Layer 6 of a small transformer language model trained on English Wikipedia (16 layers, counted from 0, width 64).
A neuron's activation on a vector x is GELU(weights . x), where the dot is the dot product.

Input weights of the MLP neurons that the questions are about. A number n stands for (n - 500) times 0.0023.
n47: 574,662,386,487,394,701,477,491,415,650,369,664,465,447,359,569,357,620,759,545,708,657,315,666,586,255,792,373,655,475,509,344,736,673,542,500,379,736,709,194,593,454,751,604,447,443,304,406,696,530,615,585,375,542,576,323,715,570,272,345,730,481,312,452
n57: 456,729,217,576,646,356,508,521,701,512,629,434,260,402,319,364,275,473,516,471,439,280,443,524,611,658,395,636,326,558,504,487,867,411,534,365,364,470,729,426,411,446,419,478,733,516,584,566,684,422,570,467,460,470,660,451,311,548,568,77,512,534,450,516
n60: 406,695,604,411,493,522,283,681,747,471,562,594,401,778,486,325,662,445,603,463,535,378,511,636,429,482,449,483,656,504,396,432,552,472,443,602,459,329,438,486,576,392,830,454,363,558,406,530,364,504,425,389,516,443,596,629,442,428,343,297,755,639,770,350
n70: 460,650,361,662,455,545,462,384,847,545,422,772,627,574,670,551,582,340,815,388,544,399,708,769,572,603,378,551,809,645,573,420,536,523,637,568,579,583,566,508,578,477,479,426,722,439,504,748,541,492,513,450,314,530,442,580,310,336,582,399,198,474,367,408
n72: 559,545,631,475,561,527,441,439,315,480,521,443,527,440,310,316,446,506,623,642,539,379,669,484,623,419,510,500,582,312,426,417,695,430,698,497,302,504,681,459,657,348,427,587,388,487,500,534,557,545,565,470,514,604,715,596,391,347,332,644,629,588,645,289
n92: 558,367,567,641,546,459,547,459,270,396,932,513,591,495,672,780,367,470,571,537,495,563,459,567,571,447,641,539,623,535,380,250,530,305,666,486,528,248,678,517,215,604,691,451,131,780,406,509,491,482,456,353,431,311,707,525,327,746,132,702,391,659,556,429
n100: 428,419,333,369,582,578,407,602,355,600,655,401,616,578,175,613,453,623,225,582,451,519,604,481,666,492,616,445,326,730,492,512,542,485,367,532,480,331,551,537,412,522,419,584,328,707,520,594,551,541,416,535,262,476,695,608,402,811,423,360,705,279,323,508
n105: 452,570,431,735,451,360,226,306,662,451,411,339,674,348,470,495,666,583,496,568,547,482,305,631,617,526,451,436,485,607,439,182,418,500,319,602,365,310,415,658,561,598,392,464,553,571,216,608,545,203,967,424,553,630,464,570,62,644,636,482,544,542,261,678
n112: 552,390,519,641,440,582,601,467,455,194,304,596,411,593,371,281,439,492,465,332,496,472,456,337,287,684,383,542,404,488,423,383,544,746,428,550,496,504,658,713,566,546,517,632,508,697,529,533,537,426,683,496,443,441,557,275,859,544,734,867,319,513,355,678
n115: 669,65,380,634,703,467,496,574,549,533,315,473,553,451,630,811,410,538,500,529,735,484,187,773,428,492,451,286,463,637,436,470,624,383,628,432,595,400,361,469,674,683,406,415,593,581,311,665,426,535,465,467,487,300,541,667,634,316,564,336,443,560,532,572
n154: 634,532,269,566,568,359,343,343,520,519,533,522,388,523,635,128,434,370,530,488,752,313,542,382,455,451,380,515,483,500,582,528,731,618,468,709,410,611,410,507,363,278,537,619,420,412,317,551,477,567,383,711,688,532,805,425,287,697,459,600,519,684,444,496
n189: 340,730,542,533,546,512,584,367,527,488,313,559,712,457,679,452,578,410,523,406,397,432,488,348,586,507,454,684,331,411,569,708,420,375,657,624,500,586,457,633,430,673,403,510,485,504,568,539,756,563,508,177,325,592,691,475,431,421,58,599,300,471,491,673
n197: 586,429,467,425,665,316,562,524,484,239,425,398,444,325,650,454,600,496,338,492,462,348,488,266,554,658,449,405,344,534,266,278,759,542,521,376,376,470,352,386,475,527,308,421,233,334,619,672,408,374,796,296,547,459,352,489,458,442,596,574,571,534,207,694
n198: 477,719,361,581,518,410,362,472,512,547,681,385,566,687,568,658,559,344,553,437,682,466,593,370,557,496,481,411,531,657,459,367,403,782,480,746,213,380,289,478,507,448,712,504,389,581,532,288,547,631,298,524,593,435,225,410,311,386,443,476,756,294,544,523
n207: 467,569,463,573,368,615,684,377,214,368,488,601,445,423,593,346,556,397,518,604,182,580,526,467,443,378,419,546,670,331,446,420,696,360,799,595,251,739,600,514,540,553,458,490,631,599,511,348,593,539,448,504,432,481,582,411,395,511,191,500,313,539,632,522
n208: 466,567,622,472,559,864,612,526,326,688,455,753,590,681,724,478,552,420,416,757,477,445,675,715,626,588,440,537,311,409,278,531,192,447,424,558,687,509,435,414,453,381,360,453,449,449,509,630,483,682,268,435,491,478,556,536,373,626,162,620,414,768,793,282
n223: 319,873,361,553,513,554,213,436,564,732,627,607,549,656,445,570,429,302,400,453,572,542,398,406,545,445,489,352,424,429,489,555,442,503,334,636,475,447,585,612,638,456,559,465,465,412,449,343,571,517,508,379,355,412,350,484,526,656,481,201,563,537,460,710
n229: 456,748,466,512,613,488,428,517,603,537,271,372,541,590,611,534,389,389,679,309,387,588,398,677,560,238,785,368,445,461,698,437,678,726,287,373,355,526,599,707,634,519,453,419,536,228,344,479,512,579,610,484,314,360,269,500,509,532,491,302,626,263,239,408
n238: 543,532,504,610,648,378,333,364,304,306,664,500,483,617,604,698,522,254,681,404,795,576,577,326,386,576,466,545,359,367,473,513,411,537,852,401,386,243,596,686,684,578,500,559,500,517,607,517,209,404,374,465,729,482,360,316,203,504,282,700,651,495,413,268
n277: 589,622,562,458,467,477,514,373,282,321,315,624,433,667,522,157,636,597,281,432,256,522,545,730,412,867,469,521,546,625,486,356,476,294,627,425,514,505,654,267,631,569,467,496,282,598,245,568,464,539,398,273,354,350,427,521,804,712,618,101,473,590,284,513
n304: 365,478,648,422,508,454,400,727,525,359,548,326,554,479,400,348,789,837,617,462,243,390,500,549,460,686,492,544,678,695,561,388,495,532,227,569,630,650,329,377,508,488,221,538,578,516,397,622,395,596,563,638,608,50,647,469,518,451,714,427,541,425,361,553
n322: 595,504,518,561,819,467,567,402,289,640,521,397,371,375,535,626,512,658,625,292,646,453,276,453,657,477,636,500,532,411,559,425,701,477,496,475,276,624,516,184,277,684,310,515,424,376,753,317,654,562,683,423,661,542,573,470,385,571,606,392,580,483,252,634
n358: 590,434,693,541,427,392,496,556,709,559,483,492,615,484,373,276,492,359,546,419,534,434,741,723,461,670,437,360,169,725,542,479,293,682,488,343,524,306,656,519,576,583,496,457,355,310,553,436,344,676,590,644,500,359,544,577,731,527,558,451,397,559,398,127
n399: 446,456,477,727,461,739,262,376,470,703,594,142,394,381,545,403,381,421,607,590,626,213,483,525,842,529,673,302,638,439,362,447,684,427,584,579,303,644,474,642,527,379,504,577,793,353,600,551,581,667,601,534,573,579,414,429,299,608,380,347,365,442,325,603
n407: 583,633,294,488,434,261,376,303,675,542,692,403,508,547,692,434,713,480,558,813,306,288,601,575,756,475,580,363,381,484,830,478,564,569,628,579,513,559,394,476,492,548,793,573,479,298,496,568,381,725,710,393,303,222,586,637,487,405,420,343,470,455,344,339
n420: 333,420,486,699,486,353,580,438,508,328,322,464,492,361,481,672,249,428,590,593,570,526,435,492,324,649,626,687,491,548,553,496,834,343,720,584,341,422,708,669,549,606,544,643,553,660,607,384,585,589,392,647,554,392,411,407,403,621,205,666,596,687,448,564
n423: 319,628,694,535,684,578,691,302,199,472,534,306,622,594,622,453,541,367,583,401,639,380,646,564,548,607,687,543,316,680,474,669,363,519,432,771,533,392,648,238,715,516,504,404,371,642,605,652,812,512,496,455,385,394,533,477,599,508,560,517,675,599,609,691
n428: 382,520,720,584,411,262,504,504,414,554,443,379,512,419,493,621,613,569,696,484,714,477,392,435,304,338,523,633,404,723,533,692,471,728,536,368,449,677,624,663,496,482,415,612,508,312,341,465,648,668,780,820,316,468,453,425,692,496,447,325,562,541,478,572
n451: 106,548,531,603,333,428,351,496,568,387,713,492,651,462,573,500,593,637,475,376,455,517,696,289,643,488,492,640,746,512,491,457,555,448,833,487,593,545,724,375,515,296,729,401,620,646,396,576,758,577,541,521,623,496,695,808,465,549,429,279,559,314,279,451
n452: 625,713,477,493,534,548,333,551,610,598,642,303,387,617,651,508,496,381,518,249,624,571,518,532,298,613,674,431,557,608,657,301,322,472,542,443,368,589,712,531,645,510,645,395,342,670,496,548,511,525,602,379,602,322,294,598,696,357,519,305,355,454,455,553
n489: 635,306,535,530,413,613,387,475,695,790,570,560,609,525,571,606,398,307,428,528,709,631,545,424,531,759,615,493,382,645,626,413,542,600,522,471,479,485,387,557,567,396,408,481,323,221,442,380,500,378,473,274,504,365,620,321,493,479,423,464,608,656,480,527
n498: 338,370,691,663,594,679,643,666,693,624,318,727,176,762,384,352,518,459,418,415,661,404,535,456,159,633,690,517,660,419,649,560,351,660,518,675,289,646,455,581,508,487,374,500,522,707,610,375,335,714,534,741,433,440,688,438,186,561,314,523,487,533,674,444

Each question shows a token from some text and the vector x that enters the MLP there. A number n stands for (n - 500) times 0.0077.

"H": 693,558,423,481,518,515,778,415,601,577,667,507,327,616,713,286,402,582,299,586,333,565,211,445,509,471,518,411,629,519,591,589,267,296,347,261,522,492,563,514,557,479,503,645,442,520,680,517,515,345,334,688,470,675,291,473,716,673,521,511,392,435,430,301
Which neuron fires most, and how strongly? n277, at about 3.6

",": 525,423,471,306,546,572,722,518,741,453,546,466,591,396,600,361,369,510,272,651,339,624,412,389,632,319,561,509,779,689,344,490,384,511,424,457,469,414,477,573,749,516,531,769,491,322,860,567,438,390,226,544,412,673,443,628,468,469,498,623,582,411,475,477
The neuron with the highest activation: n100

" was": 535,451,317,450,396,515,721,234,603,520,519,383,379,366,490,479,399,733,297,606,284,527,461,531,480,398,574,481,712,555,312,690,469,318,283,427,554,384,591,471,588,404,550,798,521,417,782,454,530,290,290,498,523,787,497,458,561,416,522,525,464,417,608,319
The neuron with the highest activation: n207

" all": 563,559,413,262,432,539,732,375,754,401,673,475,705,370,566,291,433,601,280,539,495,713,349,508,625,468,537,434,708,401,518,668,278,332,513,464,560,372,547,449,579,475,447,577,483,466,588,457,539,413,377,869,528,715,357,584,499,301,572,575,616,480,725,449
The two highest activations, in order: n72, n208

"lav": 611,569,494,415,406,487,707,449,635,550,591,663,460,368,565,505,500,558,252,418,319,471,257,449,503,395,447,436,756,655,655,613,185,572,400,157,613,434,449,631,574,452,371,612,419,324,677,506,697,323,292,508,493,747,437,401,409,526,443,541,620,572,615,529
The neuron with the highest activation: n489

"t": 488,409,488,358,464,711,725,466,723,421,570,608,615,329,847,391,465,479,407,654,329,537,479,333,427,463,577,426,805,638,479,624,284,355,355,321,413,506,509,454,563,400,520,673,486,474,503,536,626,390,257,572,580,652,282,526,434,260,486,470,475,541,712,401
The neuron with the highest activation: n208

"n": 537,511,276,390,321,584,730,442,623,568,515,417,445,377,722,289,515,482,337,496,427,545,469,214,428,450,725,505,564,567,629,668,267,424,418,303,574,350,394,632,631,493,511,470,544,434,701,507,540,472,190,510,721,650,215,403,418,487,541,653,643,421,575,526
The two highest activations, in order: n198, n238

"s": 529,458,358,393,527,658,883,374,735,381,634,481,514,382,735,524,450,455,479,598,339,640,352,473,622,377,518,311,810,482,599,669,375,364,515,404,354,436,572,493,561,359,577,833,503,582,703,561,586,457,246,584,529,696,392,478,517,471,498,522,526,417,558,440
The neuron with the highest activation: n207

" in": 636,460,378,429,487,475,698,436,700,519,374,432,623,389,606,444,341,471,412,666,205,597,258,522,505,414,705,461,703,727,320,555,302,510,396,494,657,185,444,434,555,509,510,604,505,279,615,479,520,336,424,596,412,721,397,424,528,506,631,703,617,351,568,347
The neuron with the highest activation: n229

" 2007": 517,507,541,435,539,494,800,382,736,472,595,551,583,444,532,603,513,461,308,674,328,497,176,402,559,285,689,469,736,539,358,505,390,347,300,398,704,453,421,569,620,607,458,732,519,616,613,401,397,274,381,654,628,692,374,459,468,560,419,627,658,447,619,442
The neuron with the highest activation: n92

"-": 471,542,376,362,510,449,808,637,632,676,614,498,510,340,787,553,392,560,372,714,391,480,357,404,485,445,600,483,681,600,447,731,367,501,484,255,681,520,550,567,423,488,516,594,575,434,806,507,502,315,464,661,604,731,289,599,513,580,728,569,439,375,558,641
Which neuron fires most, and how strongly? n197, at about 0.26

" bow": 551,478,505,352,471,428,740,524,673,302,623,592,449,376,623,535,445,564,424,619,358,552,193,323,476,320,627,488,659,623,470,636,249,352,390,411,516,449,566,608,596,486,602,620,294,459,628,583,731,436,473,627,684,655,487,520,421,448,817,412,470,710,733,452
Which neuron fires most, and how strongly? n428, at about 0.26

" bar": 593,445,434,265,446,612,632,480,769,313,549,571,360,366,658,298,366,586,396,689,357,567,299,385,458,421,725,564,702,619,554,644,251,505,281,318,583,403,488,542,528,480,417,632,320,530,732,543,635,458,375,679,525,687,450,624,437,447,627,575,443,678,566,509
Which neuron fires most, and how strongly? n498, at about 1.1

" new": 629,548,472,374,493,427,799,558,744,516,594,496,618,382,551,480,300,624,387,540,427,509,401,500,623,319,657,402,796,575,512,632,236,407,338,445,627,539,468,570,571,581,554,464,343,436,638,426,552,391,338,663,435,827,362,613,490,420,671,727,647,396,672,411
The neuron with the highest activation: n198

" Court": 471,449,460,227,457,593,717,365,785,387,566,437,556,290,699,375,490,630,368,594,274,505,389,438,446,504,836,424,770,745,409,525,464,447,367,434,638,432,536,602,461,479,518,611,344,469,609,551,396,436,309,555,505,806,353,513,491,546,515,533,507,635,613,660
The neuron with the highest activation: n197

"ament": 705,478,619,422,454,514,747,456,704,453,573,482,528,399,508,432,369,553,321,551,462,470,163,479,429,339,607,372,614,570,554,705,485,339,549,525,550,596,479,557,584,268,331,747,349,412,542,377,704,443,367,499,370,865,302,508,556,603,684,415,346,538,638,485
Which neuron fires most, and how strongly? n428, at about 1.3

" ×": 689,629,366,345,354,334,736,483,725,541,600,455,558,452,521,375,424,458,485,586,477,559,378,298,588,446,464,474,842,706,356,703,264,367,445,387,579,478,638,508,496,550,463,597,323,509,628,492,607,356,488,757,593,697,495,569,718,529,686,438,453,451,739,399
The neuron with the highest activation: n358

" the": 717,564,470,507,506,373,828,298,732,604,617,348,545,386,521,310,432,594,412,613,403,472,418,479,671,358,727,450,780,616,455,648,212,417,357,528,622,468,554,611,621,595,493,629,471,326,539,478,571,350,401,659,366,713,490,565,542,384,585,651,366,358,591,539
The neuron with the highest activation: n407

" engine": 453,462,467,297,486,366,682,556,813,446,618,473,482,297,624,443,383,566,505,685,371,514,230,358,489,331,596,482,826,606,512,687,280,484,348,494,595,518,553,410,447,554,508,667,324,525,700,617,596,288,465,573,499,726,384,624,492,452,601,499,588,608,750,430
The neuron with the highest activation: n60

" The": 634,585,548,463,439,409,818,455,708,557,564,353,519,409,445,316,422,617,396,621,318,536,540,408,691,393,630,458,832,431,559,631,202,432,412,512,479,563,607,489,579,678,412,717,422,391,612,477,584,234,407,695,412,735,495,501,608,401,660,677,387,463,551,456
The neuron with the highest activation: n72

" of": 681,533,461,357,256,504,804,453,608,634,584,459,585,501,516,378,300,417,270,605,374,568,378,377,408,423,528,401,788,672,399,518,422,466,398,478,523,492,599,403,604,454,581,600,363,408,566,663,514,462,318,752,624,862,427,538,597,395,652,516,589,369,696,627
Which three neurons fire most, strongest first? n47, n198, n452

"y": 585,593,480,372,560,576,796,482,677,636,584,639,621,376,744,445,493,507,417,399,248,675,512,448,517,522,575,455,706,644,585,666,289,313,333,323,534,398,538,613,657,460,475,613,385,484,631,564,556,452,253,397,479,852,308,379,461,499,548,553,603,454,632,675
Which three neurons fire most, strongest first? n189, n208, n423

" to": 674,432,489,454,358,526,706,431,744,532,516,395,643,357,739,386,413,490,221,626,374,482,495,552,468,433,618,374,794,573,368,589,386,404,296,556,556,342,545,443,556,252,627,709,571,380,618,469,560,392,351,755,511,773,403,414,487,427,566,571,587,525,532,295
The neuron with the highest activation: n208

" following": 650,613,412,389,557,613,731,445,699,452,484,292,589,392,476,504,516,608,219,633,306,561,334,380,504,458,576,464,665,519,388,528,425,262,498,570,586,312,560,278,493,399,447,645,498,399,519,392,588,244,430,728,565,866,337,562,587,518,545,683,637,408,523,374
The neuron with the highest activation: n100

" windows": 408,481,374,347,547,440,801,512,800,464,617,457,494,442,540,441,411,560,591,597,289,587,303,491,569,384,572,438,812,673,566,687,266,360,452,453,470,393,555,465,667,407,622,725,313,564,714,577,706,311,439,630,493,708,372,645,524,584,505,553,601,575,606,495
Which neuron fires most, and how strongly? n423, at about 1.4

" two": 562,646,360,357,392,526,855,493,717,627,628,396,545,450,473,415,410,513,354,671,414,592,390,379,518,454,566,554,700,509,564,572,304,174,432,422,542,450,620,540,617,637,534,710,459,588,590,422,654,342,412,685,452,695,295,668,505,384,604,582,670,350,723,446
The two highest activations, in order: n100, n452

"S": 597,483,412,500,528,560,796,499,636,547,637,438,429,498,761,143,409,468,341,586,402,589,347,489,632,349,625,513,573,718,619,579,234,268,413,315,576,496,536,531,555,525,622,578,486,445,730,592,455,236,338,720,499,630,322,406,678,604,487,501,489,454,458,484
Which three neurons fire most, strongest first? n452, n277, n358

" happen": 605,446,483,415,465,479,557,364,590,440,619,585,473,359,444,483,473,651,386,572,353,583,221,479,514,248,672,470,632,607,335,663,396,349,393,488,617,402,447,623,586,527,520,631,244,300,719,509,708,364,264,760,669,782,439,652,549,396,556,672,537,591,516,394
The neuron with the highest activation: n72

"mar": 719,345,463,379,343,510,734,419,649,333,706,516,439,420,579,346,562,733,477,474,352,512,450,464,504,388,702,571,494,762,635,654,169,482,480,504,666,451,546,426,478,479,561,635,580,382,727,523,473,376,244,677,663,717,433,394,376,473,576,588,627,641,461,423
Which neuron fires most, and how strongly? n358, at about 0.91

" Brad": 573,689,542,296,359,431,729,500,805,565,526,559,461,355,668,297,505,591,315,388,255,513,329,365,483,534,662,365,624,621,532,631,257,362,411,346,539,370,586,667,679,504,591,520,423,484,660,500,538,379,312,617,676,658,369,485,388,565,447,641,580,575,653,638
Which three neurons fire most, strongest first? n452, n60, n189

" total": 700,461,439,438,396,483,714,426,544,331,615,435,665,362,487,466,369,561,456,729,460,489,255,464,503,372,646,523,733,518,452,699,388,174,329,390,648,547,593,565,482,459,459,525,427,549,622,542,500,379,296,746,564,725,409,747,659,368,716,532,588,496,679,442
The neuron with the highest activation: n115

"kn": 491,425,288,337,611,547,599,498,746,524,687,395,334,518,567,148,612,727,441,560,292,545,344,356,634,567,509,499,569,646,474,648,233,334,460,390,793,536,476,511,684,483,484,660,476,451,666,598,532,425,503,766,631,677,390,663,550,516,454,483,525,572,442,543
Which neuron fires most, and how strongly? n304, at about 3.5

"es": 543,370,424,420,497,514,855,402,648,427,669,501,527,395,703,460,395,455,610,653,413,605,227,503,641,366,539,346,754,711,405,683,316,402,545,445,434,442,522,499,604,378,622,763,483,561,513,589,686,285,263,576,525,725,362,486,493,479,430,526,487,476,715,460
The two highest activations, in order: n92, n207

"ify": 514,428,435,404,450,543,701,391,690,422,705,556,659,276,672,421,483,634,434,525,381,539,316,471,670,205,683,358,688,718,431,663,331,300,483,590,495,500,425,482,528,324,582,536,437,351,568,554,547,370,279,586,541,849,518,561,480,401,613,538,559,529,653,306
The two highest activations, in order: n451, n208

" But": 518,519,518,219,484,454,707,432,739,508,565,438,554,374,759,408,517,567,423,438,302,671,402,444,474,383,738,348,676,537,524,543,277,376,323,418,455,282,535,520,770,528,371,505,554,314,648,571,668,417,242,626,620,745,466,492,466,538,533,587,564,634,654,578
The neuron with the highest activation: n423

" national": 668,535,438,448,493,440,887,402,604,451,475,492,615,393,523,392,438,627,273,605,423,500,156,532,670,362,692,619,687,554,550,494,474,526,398,479,672,572,530,650,469,636,512,528,341,386,681,537,610,331,319,708,625,756,354,530,528,407,637,663,571,398,673,493
The neuron with the highest activation: n322

" Arm": 638,513,503,392,347,502,712,615,659,433,517,398,442,452,528,321,440,680,307,452,394,489,201,402,641,422,656,614,539,569,499,758,372,383,514,350,628,514,678,627,482,555,547,598,266,314,677,505,528,265,435,765,586,811,398,522,504,534,540,486,389,621,647,377
The neuron with the highest activation: n428